Layer 4 of a small transformer language model trained on English Wikipedia (13 layers, counted from 0, width 64).
Take only the direct path to the model's output, skipping the later layers: a vector added to the residual stream pushes a token's score in proportion to its dot product with that token's output vector.

Output vectors of the tokens that the questions are about. A number n stands for n times 0.032.
"B": -15 7 15 -24 8 -12 1 36 44 -5 -36 -4 5 -17 -20 -20 -4 7 -34 -24 4 19 2 26 -7 4 -8 14 -14 -8 1 -4 -10 12 2 12 -9 -3 -15 7 6 2 9 10 15 11 -14 7 -15 -13 10 10 28 2 -2 28 0 22 14 -11 7 0 22 -14
"ir": -25 -5 21 9 38 21 29 -7 24 -31 3 -16 -21 24 27 -5 -2 -19 3 11 7 -1 13 7 3 5 0 3 23 8 -32 19 -7 30 8 -7 -5 -11 14 -5 5 -1 5 17 21 5 -21 30 24 30 -10 30 9 -44 20 19 -9 4 19 9 -26 0 3 -1
"ig": -2 -20 -23 13 21 34 -9 -18 -4 -31 8 -10 -26 1 0 24 0 -14 -25 7 34 10 15 -6 16 -22 -18 -7 -9 -1 -19 -7 19 38 -6 7 2 -21 -26 22 -16 16 -2 16 17 19 -9 3 3 12 33 4 -27 -12 4 32 -3 2 -23 15 -1 -1 -1 0
"ited": 35 -35 3 -14 28 -56 2 -5 -4 -39 0 17 -9 -27 18 -2 -21 -23 42 -22 29 -27 1 18 33 25 -11 66 20 14 -14 0 8 38 18 10 48 -33 12 33 -20 8 57 3 -80 -8 -19 49 -23 9 -10 18 -2 -31 -2 -7 -24 -1 -24 -14 -25 -1 34 0
"erson": -42 -26 11 35 -3 -26 -15 -5 16 20 -18 -52 -23 1 17 -38 -37 -19 29 -45 -10 -9 -46 19 34 -4 0 3 24 -23 -21 -7 -10 16 -43 -4 13 -6 -13 26 -5 -15 -7 29 -17 -7 3 2 15 6 3 47 35 -56 17 -21 -12 -43 -17 11 38 -1 -8 3
"ment": -34 -4 -6 -6 -3 -18 -40 -17 30 16 -48 -16 5 16 17 6 -36 -94 -8 -29 21 -3 -23 -18 31 -5 -21 18 -26 4 5 -7 -1 -13 -38 1 12 -13 -12 -21 3 -61 28 -17 -8 -20 9 -36 0 -6 28 13 -25 -25 18 -7 -37 -36 5 13 -35 -2 -38 9
"old": -30 -5 -28 26 24 18 -19 -15 54 -44 -23 -21 -29 -27 -39 -56 -4 -1 3 9 7 -27 24 17 13 -11 6 5 22 -1 -23 -21 -1 10 -16 23 -17 -11 -10 47 -38 -23 4 15 16 -5 3 -2 1 -7 -2 -30 16 -8 -3 -14 -26 0 1 -19 16 1 11 6
" that": -33 -26 -11 -8 4 -16 -18 -17 -34 -4 13 1 24 22 -21 11 8 -8 10 -7 46 -25 -19 -16 0 32 -8 -34 -9 25 8 -8 11 -15 1 -17 3 -1 19 -6 1 -33 3 -19 -18 6 24 -5 9 -29 -18 -16 -3 -5 -2 -15 20 -25 -9 9 -9 0 12 32
"ivers": -7 -69 16 -19 13 -23 -19 12 33 -20 -33 3 39 -31 -1 -16 -26 28 1 25 12 35 20 32 28 -32 -26 38 12 12 -10 -21 -16 16 6 -36 6 13 18 13 -27 -22 14 -4 10 2 14 48 -31 -4 -22 -8 -16 -30 -3 0 -9 -9 -25 11 -30 -1 4 -19
"inals": -10 -51 -10 4 -11 -58 -28 0 1 37 -53 -6 -10 -3 12 -21 4 -30 6 -36 36 -19 -7 10 24 -27 -7 -5 -1 -32 -29 -8 6 47 -51 -5 21 -10 12 22 -17 10 17 19 -18 -4 18 43 20 13 -24 -32 -15 6 -33 -73 -44 -24 -30 14 42 -1 13 22
"ater": -10 12 4 -11 -6 -23 -32 -23 -9 -40 -9 -15 -24 16 29 9 -10 -62 12 25 24 3 -10 9 12 -11 6 -11 27 33 -8 3 -17 8 -20 20 -19 -1 2 0 -55 11 -18 50 -28 10 7 2 -29 10 -28 -1 -12 -41 4 10 -14 17 -19 -32 -22 -1 26 1
"other": -45 -2 13 -1 14 -6 -42 -11 32 6 3 -8 -26 -36 45 -24 10 -8 16 2 25 -32 1 -25 35 -9 -25 16 1 23 -19 -3 16 7 21 -30 -12 -13 -9 32 -24 -24 12 1 -26 -1 9 31 -70 6 -9 12 8 -63 -13 3 -17 -7 31 -40 -12 -2 49 39
"ever": -34 -10 20 5 37 -9 21 6 9 -8 -3 16 -32 9 -17 -13 -58 -33 -11 -35 24 -23 10 19 15 1 -16 7 19 33 2 -8 -7 3 -41 -3 -32 -15 -15 23 -26 -21 23 5 24 13 11 -15 -18 -10 -6 -29 -1 -31 5 12 -8 -10 9 14 -10 0 28 -11
" which": -39 -18 -6 -12 0 -13 6 -11 -10 -10 8 -3 6 14 -46 6 11 -10 -4 -3 49 -23 -40 7 -5 4 13 -27 13 4 19 0 4 -18 -20 -21 2 -9 15 -22 -2 -33 35 -23 -1 -33 14 12 6 -19 -13 -21 7 -13 -2 -17 -3 -16 -18 5 -29 1 34 25
" N": 14 -23 -17 2 -1 6 6 -3 -5 2 7 -6 0 -5 2 15 0 10 -13 2 3 -9 17 -8 -7 -3 4 -12 -11 -1 2 9 -1 -7 6 -3 4 -15 -6 -6 13 8 -10 5 13 22 13 -2 -15 13 32 2 15 8 3 10 18 12 -3 -12 -18 -1 -8 -24
"ring": -28 3 -1 20 -10 -7 39 -19 34 21 9 -44 15 8 -14 -32 -42 14 12 -26 41 19 10 -1 -5 53 -6 12 1 19 2 -17 -24 13 -35 -6 44 -1 -3 15 -16 -2 15 -6 -21 -10 -1 -5 11 30 1 -19 12 -65 -12 -9 -51 9 33 16 14 -2 -19 8
"ots": -10 -18 22 -21 -8 -9 -17 -1 -4 21 -5 -16 -26 -25 39 6 11 -10 -12 -9 15 -34 -19 35 4 -58 8 -14 21 -24 14 -11 -12 26 -20 33 12 -8 -2 44 -35 -2 20 38 32 -16 -11 7 -23 3 -38 -14 -19 -14 24 9 -42 -19 -13 -3 -39 -1 9 30
"arm": -11 -3 19 -19 25 -8 26 -69 4 7 -13 -1 -3 -16 -8 25 -32 4 -6 -18 31 2 19 -8 -3 13 4 -5 -17 34 -34 -9 2 24 12 5 -2 24 -4 6 -14 -14 36 25 22 18 -12 -16 -10 1 -18 5 10 -43 4 -6 -27 -11 14 -13 3 -2 -3 9
" million": 6 -54 2 -21 11 -32 -12 31 15 13 -21 2 -2 -16 51 -9 -90 -41 -8 -23 55 -9 -36 32 4 9 -1 18 5 9 11 5 -33 45 -6 -35 -21 3 38 26 -15 5 5 -14 -53 23 -15 -31 5 -37 -2 -33 24 -31 20 -51 13 -23 -1 -2 -2 -1 43 -24
" election": -6 -9 -19 6 1 -14 -10 -18 -14 2 -27 32 25 -1 -14 1 1 -28 2 -21 49 -66 -34 -8 26 -46 11 30 -30 1 -35 -13 3 9 -20 -12 4 3 44 -7 -22 23 -17 -38 -49 -22 9 -28 12 -10 13 -10 7 -39 8 -1 4 -11 -12 6 -17 -3 -6 1
" B": 3 -5 -2 -13 -9 5 27 16 -8 -2 3 -10 7 -14 0 8 9 12 -16 -1 -18 -15 6 -13 3 -2 2 -15 -9 3 2 7 5 -13 -3 -5 2 -10 -2 -8 13 -1 -5 13 2 6 10 24 2 -3 22 7 21 14 11 7 2 23 2 -6 -12 2 -19 -3
" –": 6 -12 2 13 -5 -19 -13 6 -17 29 -9 -30 7 -16 -23 32 15 3 19 18 16 8 2 -15 -11 18 17 -7 16 9 20 3 -1 21 -31 5 8 17 19 6 1 25 17 -16 -17 14 17 -6 13 2 10 13 -5 26 22 -8 2 18 27 9 17 0 -11 -12
" its": -28 -37 -16 -17 0 -28 -19 -11 6 -5 5 13 13 30 -4 -4 -40 -21 -6 -15 21 -26 -26 2 11 5 -19 -14 -1 16 11 -2 -14 -4 -4 -4 -6 -22 3 -3 -17 -11 0 -14 -39 -1 16 14 -29 -25 9 -11 -3 10 -1 -32 3 -31 4 -5 -28 0 15 37

Output weights of attention head 0. The head adds the sum of these rows, row i times number i of z. A number n stands for n times 0.031.
o0: -18 9 -16 26 0 44 26 21 28 0 -30 -4 28 6 -29 -59 6 4 16 9 -28 -21 -32 6 -12 3 32 9 25 -16 -13 -3 -28 -17 19 -15 -9 -68 -10 39 30 3 -15 23 -41 8 -2 -20 15 -26 -4 0 -19 -16 -3 23 -6 -34 4 -7 20 -46 24 -21
o1: 21 -14 -7 -15 3 -7 63 9 22 -13 11 -25 -57 18 24 21 -42 20 -39 18 -34 19 42 47 -20 -18 5 -20 -16 -7 6 31 -21 -12 6 4 10 18 -13 14 7 -1 1 19 18 -22 -14 -4 6 33 17 31 -10 74 -22 -42 -64 16 4 37 -53 -41 -11 42
o2: 11 28 5 34 -6 9 14 17 -16 12 -5 9 -11 1 -22 15 -4 -9 38 18 -26 -8 -13 -8 47 -46 13 -43 -4 -18 -1 33 -40 -44 -19 -16 17 25 -17 -22 -1 -35 9 2 8 28 32 22 -13 -29 -17 -2 -21 10 14 -10 -13 -44 16 -22 1 -28 -31 15
o3: 5 0 12 -41 -1 90 36 1 -31 -25 24 -16 24 -2 -27 -4 -21 33 -29 -3 14 15 35 30 -56 16 -7 -29 -13 6 37 -35 13 -32 72 -8 -55 -8 64 -6 -43 -16 13 19 32 -28 8 -8 -8 45 -43 -50 -29 -18 14 5 -6 14 25 -16 -23 -23 -17 35
o4: -15 -4 -24 -18 17 -46 -32 -9 -24 0 7 5 -7 -16 -75 2 2 -10 -30 -1 -5 -21 -20 -32 4 9 -69 4 28 38 8 -60 -47 -37 15 45 -11 -26 15 35 -9 22 19 29 11 15 -22 -20 -3 -33 -53 -35 -33 -27 22 -25 -6 -27 3 53 10 -27 61 -33
o5: 1 51 71 18 22 6 2 14 -12 30 -39 -21 -1 18 -17 -25 -6 5 16 -25 -39 67 -6 -13 -20 1 24 -12 23 54 -10 -16 -21 -33 -47 -14 25 23 28 19 -18 -10 -32 -7 10 -40 -6 -18 -12 15 55 1 -6 26 -13 -42 -49 -10 8 27 61 -27 -22 1
o6: -1 40 10 33 62 27 -5 22 15 -23 -31 8 1 5 44 12 38 -16 16 -30 -22 -23 24 -19 14 -43 14 32 -12 -3 11 -33 -46 14 33 29 32 15 -3 43 -7 4 -10 34 -8 -51 -10 6 -40 -49 14 3 -3 -15 -17 26 -49 -61 -95 -14 17 -48 23 -8
o7: -6 -50 -16 5 33 -18 3 -4 30 10 -1 -52 38 -23 -23 9 33 -6 -36 2 26 -14 -21 2 37 -8 -14 -7 -23 -24 14 4 67 47 10 81 67 -8 24 -26 17 18 10 43 -10 -18 -14 -33 -15 -5 -12 53 -12 45 13 -7 10 14 10 8 -2 30 7 48
o8: -3 -4 57 -11 -15 52 4 -16 23 -6 6 29 -4 24 -8 40 26 -14 -43 9 33 13 -22 0 9 -28 -4 23 -18 -13 -14 -19 -9 19 20 -23 11 9 23 19 -80 -32 27 27 -7 -5 68 -19 6 29 5 9 -29 -52 -42 -41 -15 -25 -42 0 -6 9 -2 -11
o9: -9 -16 28 38 -30 22 29 -7 -15 -12 41 -1 68 10 -17 16 42 11 45 -28 29 -15 8 -21 -18 16 4 33 -65 -7 -34 6 24 -13 -13 -11 22 3 31 30 -14 -26 -9 -26 -7 -31 20 -5 -23 10 17 -22 -45 13 -9 -6 -13 -24 16 -38 -49 6 -25 19
o10: -39 -24 9 -25 31 32 -4 11 2 -24 20 28 2 -70 -11 0 -22 -18 5 0 -6 -3 8 -8 20 30 -29 -28 -7 13 6 -12 16 -13 6 47 12 28 -3 8 -24 4 -54 -4 -46 41 60 81 6 -14 15 -16 -2 5 13 -1 34 -11 -13 0 1 28 -15 12
o11: -23 -50 31 -19 15 4 -52 -8 10 -12 -9 39 -30 -32 -2 -12 -5 27 -18 4 27 4 -25 27 -15 26 35 20 4 -54 -8 -6 4 -12 -16 -1 -11 8 13 19 -22 15 -18 9 0 -24 -5 11 30 -39 -47 -4 33 30 16 25 24 -23 17 7 -29 32 11 18
o12: 0 -7 29 20 7 -29 -36 -16 -12 -5 9 -43 4 -7 0 -28 -31 2 -11 17 -7 10 -11 -13 -11 47 -25 -17 11 32 -40 -31 -5 -9 -23 -24 -17 24 -26 26 -49 -53 -10 20 -24 57 2 -14 -47 35 -6 -12 -27 -91 2 14 -34 -16 56 1 -21 -50 11 -40
o13: 69 9 -5 -53 3 45 -11 -18 1 -38 -15 -27 -14 -24 -7 -16 0 -11 -20 13 -42 45 17 4 50 15 18 20 -7 -16 -15 16 -18 6 0 22 -15 -13 -15 32 9 -6 1 17 11 23 4 0 53 -4 27 17 2 18 -19 -10 -7 -22 18 44 28 0 -25 -18
o14: -43 -2 -46 -16 8 55 -16 -12 -19 26 -28 23 32 -14 31 -11 -22 -60 33 6 -21 16 -56 22 -25 22 15 -71 -43 45 -10 8 40 29 -21 -6 -33 17 15 -40 -3 18 8 -12 12 -29 -17 30 28 -13 -34 17 -51 17 -6 10 -2 -24 13 -1 22 43 -27 -9
o15: 9 -22 -60 -19 44 49 31 -10 -9 28 -10 -77 29 23 -16 -5 3 18 -28 29 14 -50 15 -48 4 -30 -22 13 -21 -26 3 47 -36 -9 -15 14 11 -35 55 21 0 -34 -15 32 -12 -18 54 22 9 49 -10 -54 38 -15 -38 9 4 55 -6 -31 32 -22 -21 6
o16: 33 42 -5 2 -5 -3 28 12 2 20 7 49 -37 -7 16 13 26 -52 -19 17 -9 -27 -2 1 28 -54 -16 4 7 -35 -6 -22 31 14 24 38 28 -44 44 18 -7 19 -22 12 -3 -6 44 15 19 -16 9 -4 -8 -29 8 15 10 32 14 -5 -37 10 16 4
o17: 50 -13 -16 24 -21 60 -16 44 -10 15 -25 -22 28 18 2 -12 29 -47 -31 34 16 14 20 39 20 -25 37 27 6 -6 1 -47 -2 11 14 -23 -38 -15 -13 45 32 -26 0 -2 -18 32 17 -3 11 38 -30 -14 -2 30 35 0 22 21 0 -12 38 -22 -57 20
o18: -2 -9 6 -7 -42 -25 12 -17 3 -18 9 -4 -4 15 33 6 -1 -23 2 13 -4 -14 -20 16 29 26 -11 -22 14 36 -4 -75 12 -2 -24 -28 7 -33 -30 60 -9 -33 -11 58 -36 24 -13 -14 -21 -33 -10 -1 44 30 -11 -20 11 -9 -32 27 18 7 10 40
o19: 25 -18 -31 5 -33 -11 -5 -8 -2 1 16 -33 0 28 -22 10 -30 5 13 32 -22 16 20 -3 13 -18 10 -6 -22 -6 -12 22 -49 17 -37 6 7 -31 -5 -43 55 47 -8 -13 21 46 17 4 -18 -24 22 37 47 -9 73 2 -57 5 22 10 1 6 5 -21
o20: -2 -21 -7 -4 2 -4 -8 -32 -27 8 12 -19 12 -6 -29 -17 76 -3 -28 22 -16 10 -12 -26 15 -22 -10 36 -1 42 28 72 13 -6 -29 -6 -24 2 21 -10 39 35 7 -10 4 -3 23 -13 -3 7 -22 2 33 36 33 11 -5 -11 -3 -12 2 1 3 2
o21: -29 -34 19 -36 0 20 23 -35 -27 -10 -42 -38 10 10 21 3 -45 25 7 -34 -12 35 40 -19 -11 -12 6 20 -26 -8 -3 -21 -15 -34 -25 5 1 41 31 27 16 1 -29 13 11 -13 -21 6 -25 -6 -27 34 14 28 40 -25 -13 57 -20 25 -10 -7 22 9
o22: -57 -34 14 18 -72 -56 -73 -19 -46 18 4 30 27 -12 -19 7 -11 -12 38 6 6 0 -42 -46 -38 4 -13 22 -31 -24 -2 -12 48 -1 -5 -5 -5 -33 0 17 -54 1 -50 -45 -35 -13 5 -13 54 -4 12 -15 3 -47 15 -26 -9 -30 -8 30 18 11 -7 -11
o23: 15 29 33 5 13 -28 -31 -18 -6 -3 -20 -29 -8 28 21 10 18 24 -52 51 4 -33 36 -23 5 -21 54 -32 22 3 0 7 -2 -20 32 2 3 20 38 -17 27 -9 -24 3 -7 -16 3 -29 47 3 3 8 18 45 14 43 58 -11 27 -23 28 20 -12 -13
o24: -78 -2 -21 37 6 24 29 -1 5 -14 11 -60 -11 6 -3 -12 6 -8 -45 -18 -16 -22 -41 -28 -43 -4 7 -23 -26 -50 -15 -63 16 17 -58 -25 -45 -2 -24 2 -11 38 -3 -4 -9 12 6 -6 -25 6 -3 -17 -18 -1 -9 -1 -37 3 -5 16 52 -13 2 37
o25: -11 7 18 19 -5 -34 19 24 31 -4 14 14 -6 12 4 17 -8 -40 -12 40 -39 -18 17 -5 12 -12 34 29 -40 -17 -46 -10 -54 12 29 33 28 -31 27 -3 -13 46 12 5 -2 9 -26 -25 14 -16 26 9 11 42 8 4 -25 15 -34 28 52 -15 -7 -24
o26: -24 13 57 19 18 3 -2 7 -15 -23 21 3 20 -22 16 -44 -21 35 57 19 29 8 11 -34 -19 -46 63 40 5 11 33 -65 -61 37 -20 -5 -18 -27 -13 13 23 -29 -17 -12 -25 -21 37 -15 3 -32 14 -27 41 1 -20 -10 -44 -37 -39 9 -1 -4 -35 -51
o27: 8 44 18 12 -2 5 3 -12 11 31 0 -38 -5 30 14 36 -2 -32 1 -13 7 14 13 -24 12 -16 4 4 1 -46 24 22 -29 -14 -10 24 14 -7 -51 21 45 -22 58 -18 -17 -22 19 -8 -21 -6 -16 12 -33 54 32 -7 36 -40 27 8 -20 20 0 -5
o28: -34 -29 -15 -24 -7 -27 12 58 -15 24 50 25 -8 -28 3 -15 22 3 7 -15 -55 21 10 8 26 -4 -14 -18 -2 -33 51 -26 49 -56 -29 46 -20 28 -20 -17 -34 -10 36 4 26 12 -4 27 -7 -6 -5 -17 1 20 17 -20 26 29 11 -8 -6 11 10 24
o29: -65 0 7 -61 -10 -4 -32 18 -20 -4 43 11 5 25 -25 10 30 -25 -26 24 40 40 2 -51 -50 7 -2 52 -31 28 -27 0 44 -58 17 56 -4 -21 -11 -14 32 -16 -11 -38 -20 20 -45 -7 39 34 -64 0 5 -22 20 23 -17 -46 -38 12 -46 -20 -13 10
o30: -34 -36 -69 -6 -14 2 5 -25 -1 -38 -2 3 12 14 -46 8 3 5 -7 -10 73 27 -5 -19 8 29 -56 -30 28 12 19 11 7 -22 -40 -35 5 -10 22 4 -11 -73 21 -35 -11 4 39 11 24 -27 0 14 -25 27 -15 -2 10 31 -2 -45 -10 26 -13 -7
o31: 1 17 -31 24 19 21 -9 -62 -46 -20 -70 -10 -6 6 -11 -8 -47 7 19 -22 -7 -29 20 -12 30 12 30 6 -8 -1 -7 -11 23 -62 31 5 31 10 4 -10 3 -15 30 -18 -22 -40 23 -6 19 36 -23 -25 8 -3 46 -33 11 51 16 42 25 -12 -11 -40

Each question shows a token from some text and the vector z that the head gathered there. A number n stands for n times 0.021.

" ph": -16 44 -13 -11 11 -20 7 23 -15 -11 9 24 -18 -5 10 19 8 24 51 -6 0 -27 13 25 0 3 -16 4 34 -19 26 3
Pushed down most: "ring"

" Preceded": 10 38 -16 -14 -41 0 21 1 8 2 -27 6 6 18 -23 29 14 -13 -23 24 0 -8 -40 21 -31 28 0 50 -30 -22 -10 20
Which two tokens does it push up most, strongest first? "ir", " N"

"ify": -7 -16 7 -31 37 -12 -14 12 -32 5 34 -5 26 -16 -8 9 -5 10 31 -7 -12 -9 -4 -15 34 -27 -27 -29 -21 6 -13 -8
Which of these tokens does it push up most? "other"

"ating": -12 -6 -7 -24 24 3 -39 -28 15 49 51 33 46 8 -20 36 0 -10 57 12 -10 -21 -14 -8 -2 -18 -18 3 53 -31 2 -2
Pushed down most: "ir"

"9": 12 -26 -39 -28 -16 2 -52 14 9 -42 10 28 22 -43 -24 25 -23 -28 1 10 2 -23 15 -24 -46 10 -23 9 23 -23 -5 -8
Which of these tokens does it push up most? " million"

")": -15 28 -12 -10 11 1 -2 19 -2 11 23 -11 24 -17 3 23 -20 -10 30 28 11 3 -24 -1 -23 -4 -43 -7 -19 -16 -14 9
Which two tokens does it push up most, strongest first? "arm", "ited"

"h": 4 10 -20 9 21 -24 -6 7 -1 -13 8 -7 19 -5 2 6 -4 0 16 19 12 -17 -16 20 -13 1 -24 -2 -1 -1 7 -4
Which of these tokens does it push up most? "ater"

"ight": -26 57 -32 17 17 7 -7 5 5 24 44 75 -11 -13 -5 50 45 -25 -37 -5 4 -1 0 29 -24 -15 12 1 2 15 24 44
Which of these tokens does it push up most? " which"

"it": -7 24 -27 12 6 -12 -9 21 -19 -21 27 3 15 4 -13 18 8 -5 5 6 -8 -22 -3 4 -7 -8 -11 14 0 14 0 -9
Pushed down most: " election"

" An": -11 33 -7 9 5 -8 1 41 -15 -10 -11 -1 10 -11 -18 12 33 -2 7 15 1 -16 6 23 -19 -1 -4 -6 5 0 4 -16
Which of these tokens does it push up most? "ots"

" Party": 3 -54 -21 -22 6 -17 -11 20 -23 -59 -7 8 37 -32 -15 33 -50 10 48 49 12 22 -18 -26 17 15 -46 14 35 -20 -4 -23
Which of these tokens does it push up most? "erson"

" ": 3 4 -24 -22 -4 -5 -38 14 -17 -17 7 12 17 -22 -8 22 -15 -24 4 3 4 -31 1 -1 -23 -3 -21 2 3 -1 17 3
Pushed down most: "ots"

"un": -10 2 -9 -1 29 -11 -48 35 -10 -6 34 -1 15 16 10 43 5 -16 2 -6 19 6 8 12 -29 -5 -9 24 -4 11 10 -3
Which two tokens does it push up most, strongest first? " that", " –"

" de": -5 27 -10 -13 0 -18 -7 27 -13 -1 3 -6 1 -8 -1 5 17 -13 20 19 7 -33 -18 22 -24 -8 -22 4 -9 -5 -1 -3
Pushed down most: "ring"

" (": -8 24 -8 -20 -16 -2 -20 14 6 -2 -2 -22 17 -13 19 12 3 13 9 13 -25 -30 -21 14 -26 -21 -35 2 -30 -25 -3 12
Which of these tokens does it push up most? "ir"

" –": -24 25 -3 -23 8 -26 -9 8 -9 6 -5 -3 15 -15 -6 26 0 -13 0 23 16 -3 -16 2 -38 -19 -12 8 -27 -1 2 13
Which two tokens does it push up most, strongest first? "ited", " N"

" of": -8 26 -27 2 27 -18 -13 20 -40 19 10 0 20 -15 -8 6 25 -5 3 -10 4 -3 -6 6 -19 -18 -25 -38 5 12 -15 14
Pushed down most: "erson"

";\n": 1 45 -24 -10 -30 5 21 4 7 2 -27 0 -6 26 -21 29 18 -6 -19 32 -6 -9 -44 26 -33 16 -5 33 -41 -22 -16 23
Which two tokens does it push up most, strongest first? "ir", " N"

"2": 17 4 3 -4 15 4 -1 21 -20 -36 7 4 15 -45 -17 18 -12 -25 14 -6 30 4 -28 25 -11 41 -31 1 -9 -17 -12 -11
Pushed down most: "ment"

"g": -10 27 -8 22 24 -16 -11 22 -15 -7 1 6 27 -16 -16 7 14 3 0 6 -11 -26 6 10 -12 -9 -4 1 21 0 0 -24
Which of these tokens does it push up most? "ots"

"ase": 29 81 -65 -15 64 2 0 -12 -8 53 29 89 3 16 -40 31 -5 48 26 -34 23 -29 22 -7 -31 -6 -23 -13 51 -6 49 29
Which of these tokens does it push up most? "old"

" |": -14 26 0 -15 15 -14 -7 21 -16 1 11 -21 2 -6 7 12 6 -17 22 22 17 -33 -11 9 -2 6 -24 8 -16 8 -21 -39
Pushed down most: "ivers"

" during": -33 20 -46 -10 62 -49 30 35 -65 -4 -26 27 10 7 -14 27 -25 -9 13 6 4 -18 12 19 6 -32 -44 -10 -32 20 -18 51
Pushed down most: "ivers"

"-": -28 23 6 -36 -12 -25 -16 23 -40 15 -32 -5 10 -7 8 13 27 -20 3 13 13 -9 -11 15 -29 -13 -6 7 -15 1 25 8
Pushed down most: "old"

"ze": -9 25 10 -17 3 -14 -24 16 -18 -6 -2 5 5 -18 -1 11 11 0 10 12 18 -23 -7 19 -21 11 -20 -4 4 8 -8 0
Pushed down most: "ring"

" ass": 7 6 -23 8 12 -29 -10 17 -19 5 13 6 33 -11 4 14 20 -19 17 -1 -16 -35 -22 -6 3 -23 -15 -28 -6 7 -4 13
Which of these tokens does it push up most? "other"

"ar": -15 33 -7 21 -4 -5 -3 34 -13 -12 -1 13 18 -5 -25 5 28 -10 9 18 -5 -22 11 23 -15 -3 0 6 16 -10 0 -37
Which of these tokens does it push up most? "ots"

"am": 4 14 -11 -23 47 -7 -33 25 0 34 37 17 -44 11 2 21 -3 10 6 18 -6 -31 19 4 -35 0 11 -7 -44 30 58 31
Pushed down most: "ots"

" by": 19 39 -15 -11 -35 -7 28 1 9 1 -26 14 5 13 -28 29 13 -11 -22 23 1 -12 -43 23 -33 27 -2 51 -31 -23 -14 27
Which two tokens does it push up most, strongest first? "ir", " N"

"b": 1 12 -17 -22 22 -21 -7 29 -18 -15 -8 11 -18 3 -1 8 2 4 4 9 25 -24 12 28 -43 16 -40 -5 -6 12 15 -1
Pushed down most: "ring"

"pen": -6 1 -19 3 27 -22 -44 8 -4 0 5 14 43 -17 12 25 -27 -11 8 -4 0 -13 -9 27 -15 7 0 0 -2 -9 5 11
Which of these tokens does it push up most? " that"

" soc": -15 29 -31 10 12 -22 -10 7 5 -3 34 30 21 -5 -8 25 -11 0 13 8 9 -7 -14 7 -11 -4 -16 -9 -9 -4 11 -10
Which of these tokens does it push up most? "ivers"

"ell": -9 22 -20 -6 16 -15 8 42 -23 -13 1 6 7 -5 -13 3 7 -23 9 22 3 -24 -11 23 -16 3 -32 -9 -8 5 2 17
Which of these tokens does it push up most? "ited"

"1": 17 13 -6 -4 52 -6 30 30 -21 -38 14 16 38 -18 -20 50 1 -38 44 -19 41 -1 -30 44 -3 26 -46 -29 -21 -23 1 7
Pushed down most: "ment"

"af": -6 14 -11 12 21 -28 -15 44 -7 -15 27 -18 17 13 0 20 11 -12 11 4 12 -7 -12 10 -8 -9 -27 19 -9 0 13 -17
Which of these tokens does it push up most? "ig"

" Indian": 16 20 -26 15 15 -36 -7 20 -26 -3 15 -14 16 15 -25 -3 -5 -9 26 5 -1 -19 -39 -6 7 -11 -36 -3 -5 22 4 0
Pushed down most: " election"

"ey": -12 10 -22 -2 49 -9 -13 5 16 5 26 20 -20 -12 0 47 34 7 -49 3 27 -14 41 -14 -28 16 -24 -43 9 9 0 -3
Which of these tokens does it push up most? " election"

" D": 2 16 -12 -9 13 -9 -3 7 -16 -6 7 6 11 -10 3 21 1 -1 11 10 3 -11 -15 17 5 -6 -25 -12 1 11 5 18
Pushed down most: "ivers"

" England": -7 29 -13 0 25 -15 -15 11 -15 15 17 25 20 -20 -13 -8 -13 8 15 20 1 -25 -6 5 -9 -11 -23 4 -20 -1 3 1
Which of these tokens does it push up most? " its"

" S": -34 17 -16 -36 -3 -33 -26 7 4 1 -18 -9 9 3 13 16 20 0 4 24 31 -8 -2 14 -26 -19 -37 -8 -20 9 12 13
Pushed down most: "old"